Layer 8 of a small transformer language model trained on English Wikipedia (12 layers, counted from 0, width 128).
A neuron's activation on a vector x is GELU(weights . x + bias), where the dot is the dot product.

Input weights of the MLP neurons that the questions are about. A number n stands for (n - 500) times 0.0016.
n26 (bias -0.116): 291,462,308,531,395,469,388,245,529,449,398,638,526,507,492,338,516,508,470,618,473,468,789,488,560,551,521,268,430,614,678,519,512,440,516,608,544,567,560,504,475,203,654,392,443,626,444,464,465,254,319,539,532,581,388,492,515,508,284,572,332,768,480,366,381,496,520,453,362,397,433,409,417,249,123,709,322,655,612,580,361,427,460,418,375,280,337,823,419,335,398,344,512,584,310,419,616,561,603,283,411,584,682,640,434,310,764,437,547,454,307,302,311,626,308,428,589,496,458,496,600,258,408,595,599,544,532,468
n100 (bias -0.198): 570,400,532,422,572,265,561,426,387,387,730,516,530,611,661,313,566,688,311,540,549,284,403,702,663,359,538,685,653,399,556,489,504,341,434,572,583,581,530,500,665,244,461,559,609,516,567,715,457,430,592,387,688,660,544,384,703,443,218,611,341,250,575,667,610,539,292,554,629,583,675,594,652,580,361,208,610,535,471,593,466,423,326,275,682,404,508,384,424,578,530,608,527,432,496,500,604,323,292,353,395,558,492,723,354,823,512,578,492,713,460,673,276,496,555,654,504,477,439,391,690,581,421,464,492,508,438,611
n107 (bias -0.135): 395,641,587,259,524,331,327,433,577,360,500,660,467,697,627,542,469,553,433,589,371,414,446,391,441,461,673,725,492,291,400,561,692,314,627,377,669,833,375,415,676,546,773,827,417,438,543,359,566,485,408,497,465,438,536,523,737,602,452,561,395,675,476,576,455,614,547,485,456,500,333,523,403,408,492,558,414,449,543,569,427,488,607,236,416,550,359,373,713,395,583,346,344,504,841,221,507,540,421,402,544,300,465,686,473,395,246,535,562,443,353,458,640,578,611,449,612,719,496,244,553,566,571,532,480,704,691,583
n179 (bias 0.007): 545,511,401,485,328,511,507,632,419,418,725,447,507,370,430,672,515,649,479,325,471,440,597,566,386,410,457,546,706,543,496,618,559,477,667,771,644,518,333,426,534,445,463,587,641,601,500,718,459,548,347,423,587,500,607,519,478,587,608,452,448,641,387,624,529,485,474,286,404,670,287,823,504,550,470,338,364,523,596,414,412,574,477,668,647,500,711,522,438,452,511,500,347,464,531,500,565,477,462,409,655,863,181,272,666,597,630,590,425,679,400,806,519,598,500,625,315,411,596,642,252,485,481,701,587,647,605,649
n217 (bias -0.168): 480,725,618,424,386,480,673,458,770,588,304,584,705,383,362,429,448,626,366,280,356,387,619,305,355,194,411,463,744,492,479,779,603,687,500,573,540,500,462,666,448,715,484,366,334,636,508,436,524,452,475,477,681,586,439,735,601,539,392,430,337,541,528,301,714,674,508,587,306,439,528,488,620,438,377,500,335,573,617,528,602,574,813,173,478,642,613,532,818,552,485,448,432,609,418,575,493,272,395,558,492,780,452,417,551,307,553,460,600,289,414,366,561,428,581,500,417,457,370,623,516,659,537,333,540,689,753,492
n243 (bias -0.264): 802,382,962,628,149,447,480,504,363,413,641,616,755,456,586,549,454,695,433,354,384,313,668,427,492,625,651,368,415,136,564,447,741,609,639,352,575,382,621,492,393,427,454,630,508,640,718,376,591,348,640,684,475,581,656,529,644,568,372,667,212,639,283,448,484,420,483,610,423,680,434,297,587,266,480,590,692,412,568,449,723,504,521,385,554,618,546,520,406,521,620,357,512,343,572,476,707,449,538,372,500,334,662,267,341,468,277,537,342,589,496,357,415,550,412,542,488,545,419,566,456,385,567,443,583,596,367,247
n354 (bias -0.156): 524,391,184,421,605,406,535,436,324,217,433,551,511,581,255,372,452,662,602,672,676,643,339,386,417,496,363,688,547,512,581,430,488,645,480,677,532,421,507,707,576,647,468,452,668,484,788,500,532,570,528,471,742,563,351,496,595,312,778,583,575,613,420,538,727,584,186,609,386,739,358,488,323,634,445,426,544,380,590,521,376,647,636,512,563,290,361,547,582,657,374,559,287,312,532,562,394,635,186,599,679,478,623,407,488,393,608,469,361,277,476,434,455,619,484,612,363,340,539,693,650,410,564,485,556,726,563,705

Each question shows a token from some text and the vector x that enters the MLP there. A number n stands for (n - 500) times 0.01.

" co": 490,469,452,585,507,536,549,328,512,549,466,419,373,376,566,637,481,575,517,319,522,539,546,461,605,584,386,438,464,622,501,428,489,527,662,617,587,585,619,520,424,400,546,603,560,622,452,621,600,381,629,553,598,494,626,675,287,456,543,497,569,506,462,537,436,476,569,433,475,494,524,498,474,455,481,564,469,550,459,270,489,392,588,586,455,526,476,469,467,475,400,575,631,614,488,374,342,388,402,619,456,205,489,652,426,615,508,500,504,535,560,385,403,526,510,533,329,525,533,460,562,471,496,607,430,544,421,495
The neuron with the highest activation: n26

"iam": 559,604,612,582,546,455,434,460,476,491,513,399,370,264,452,520,518,566,577,421,606,661,408,505,508,417,349,617,519,488,531,486,567,511,613,654,617,573,497,550,289,534,602,561,632,456,529,570,532,456,575,741,510,509,490,446,449,526,530,244,473,432,481,594,477,530,533,462,487,575,582,402,533,524,459,566,435,428,439,321,487,418,656,513,450,582,532,448,644,388,389,485,529,669,539,429,238,503,382,511,657,281,553,603,447,585,507,477,480,338,493,414,386,547,533,509,394,436,608,437,603,578,547,564,511,404,552,464
Which three neurons fire most, strongest first? n354, n107, n217

" H": 698,627,550,551,562,515,398,446,455,460,437,512,440,339,583,571,579,568,618,478,489,514,531,549,580,569,272,527,576,459,541,503,426,556,602,534,488,568,450,565,396,492,541,525,687,527,402,461,573,413,622,613,543,554,433,637,449,363,515,302,624,364,371,638,490,538,529,445,372,582,442,430,554,599,450,594,468,481,505,317,475,541,576,538,344,566,476,542,566,459,379,539,521,653,525,333,260,373,556,651,521,346,544,619,510,538,465,468,478,496,448,486,423,555,600,493,471,406,518,484,513,491,531,528,442,417,500,508
The neuron with the highest activation: n354

"0": 493,664,596,540,505,476,422,488,571,570,531,498,399,376,439,667,446,594,677,439,496,592,538,498,649,489,387,611,522,451,525,447,499,560,559,646,624,650,512,477,369,393,473,526,599,534,278,504,516,440,576,860,484,421,560,469,279,461,455,538,565,506,502,540,457,553,542,445,487,620,606,367,572,536,522,662,485,509,441,358,511,514,540,572,380,561,593,510,403,523,345,589,528,534,536,326,380,497,507,586,457,375,542,664,411,519,451,445,498,504,461,440,380,580,504,426,461,472,298,445,557,574,564,626,434,397,392,432
The most active neuron and its activation: n243, at about 0.31

" the": 630,422,591,583,518,510,503,505,514,535,525,407,394,377,560,527,587,610,617,355,487,478,548,589,692,495,406,544,438,519,510,414,522,542,635,557,578,571,509,548,348,494,550,518,600,527,397,541,509,424,625,675,533,462,543,505,415,448,559,456,487,457,441,571,448,454,535,481,504,577,525,374,528,396,639,568,484,427,487,336,447,476,535,595,517,585,477,529,519,420,421,604,532,517,515,216,379,439,551,567,396,424,463,626,480,521,470,405,408,485,444,478,472,586,541,492,428,480,496,498,565,588,559,683,350,468,447,550
The neuron with the highest activation: n243

" life": 584,557,506,440,574,495,469,385,580,563,487,349,415,409,515,515,501,728,698,482,625,530,521,479,530,496,329,583,516,532,469,467,474,526,649,566,575,620,548,468,381,412,543,478,564,558,419,547,548,430,623,632,557,489,590,599,443,421,550,422,588,479,463,594,332,402,509,432,463,549,511,399,609,493,523,477,517,446,425,387,568,426,477,587,518,519,520,521,510,433,342,548,504,549,654,290,237,387,453,554,547,409,468,672,419,560,517,439,528,492,543,508,416,562,602,527,363,382,588,528,555,492,515,677,471,424,356,555
Which three neurons fire most, strongest first? n179, n354, n100

" A": 586,587,532,524,562,523,451,404,457,535,456,447,473,280,623,502,590,703,614,432,574,471,499,542,625,508,360,520,479,466,490,458,358,562,643,579,622,567,483,541,402,455,546,543,725,505,419,589,459,461,594,605,494,422,529,507,380,446,399,397,507,420,496,672,432,465,498,426,416,558,542,489,619,469,475,628,475,502,425,341,572,448,517,578,405,520,552,515,611,372,436,556,599,565,465,399,368,378,488,503,448,427,546,566,397,539,566,440,497,473,426,452,453,566,562,521,456,339,649,570,506,547,456,772,369,448,417,518
Which three neurons fire most, strongest first? n179, n100, n26

"ition": 606,534,602,518,446,598,548,486,448,556,613,387,473,304,507,542,516,563,672,411,672,486,472,548,594,555,333,429,568,523,469,359,336,546,656,527,540,580,485,494,400,455,512,419,557,553,409,541,532,457,547,862,474,434,563,520,352,439,496,405,499,437,447,593,388,589,579,418,504,593,455,450,582,421,628,531,578,487,422,412,611,531,501,547,400,509,535,535,449,262,474,575,417,457,587,331,321,458,486,619,576,201,496,752,490,643,466,455,443,509,568,513,546,572,538,488,344,494,463,514,449,609,539,671,468,542,407,520
Which two neurons fire most, strongest first? n243, n179

"p": 533,570,551,457,598,443,535,387,563,550,497,390,308,385,478,586,468,554,671,377,571,585,588,495,494,426,459,543,537,626,533,438,382,571,552,485,517,649,559,568,480,407,481,555,560,556,491,514,544,397,647,632,463,403,595,493,466,531,451,393,543,455,495,391,456,490,572,307,439,565,535,427,432,440,462,527,490,484,565,465,538,450,465,512,409,410,550,636,486,377,386,566,619,538,558,304,399,445,437,653,478,201,572,748,552,538,639,524,541,612,567,403,394,612,467,452,363,491,549,577,625,506,599,504,498,402,540,507
The neuron with the highest activation: n26

"on": 513,566,597,501,430,404,444,334,501,551,434,418,344,224,598,675,461,656,637,451,543,660,581,490,566,461,346,547,549,600,538,485,442,481,618,554,469,662,552,496,429,338,564,455,638,519,438,481,586,478,704,736,609,404,561,578,261,488,498,459,513,449,519,475,409,436,557,392,574,536,634,463,605,438,549,513,465,549,427,285,562,510,461,516,522,457,532,570,539,323,381,470,496,616,405,325,313,476,556,638,534,400,525,574,502,597,552,476,534,513,555,411,532,609,515,438,305,434,567,449,626,475,541,582,435,485,485,541
The neuron with the highest activation: n26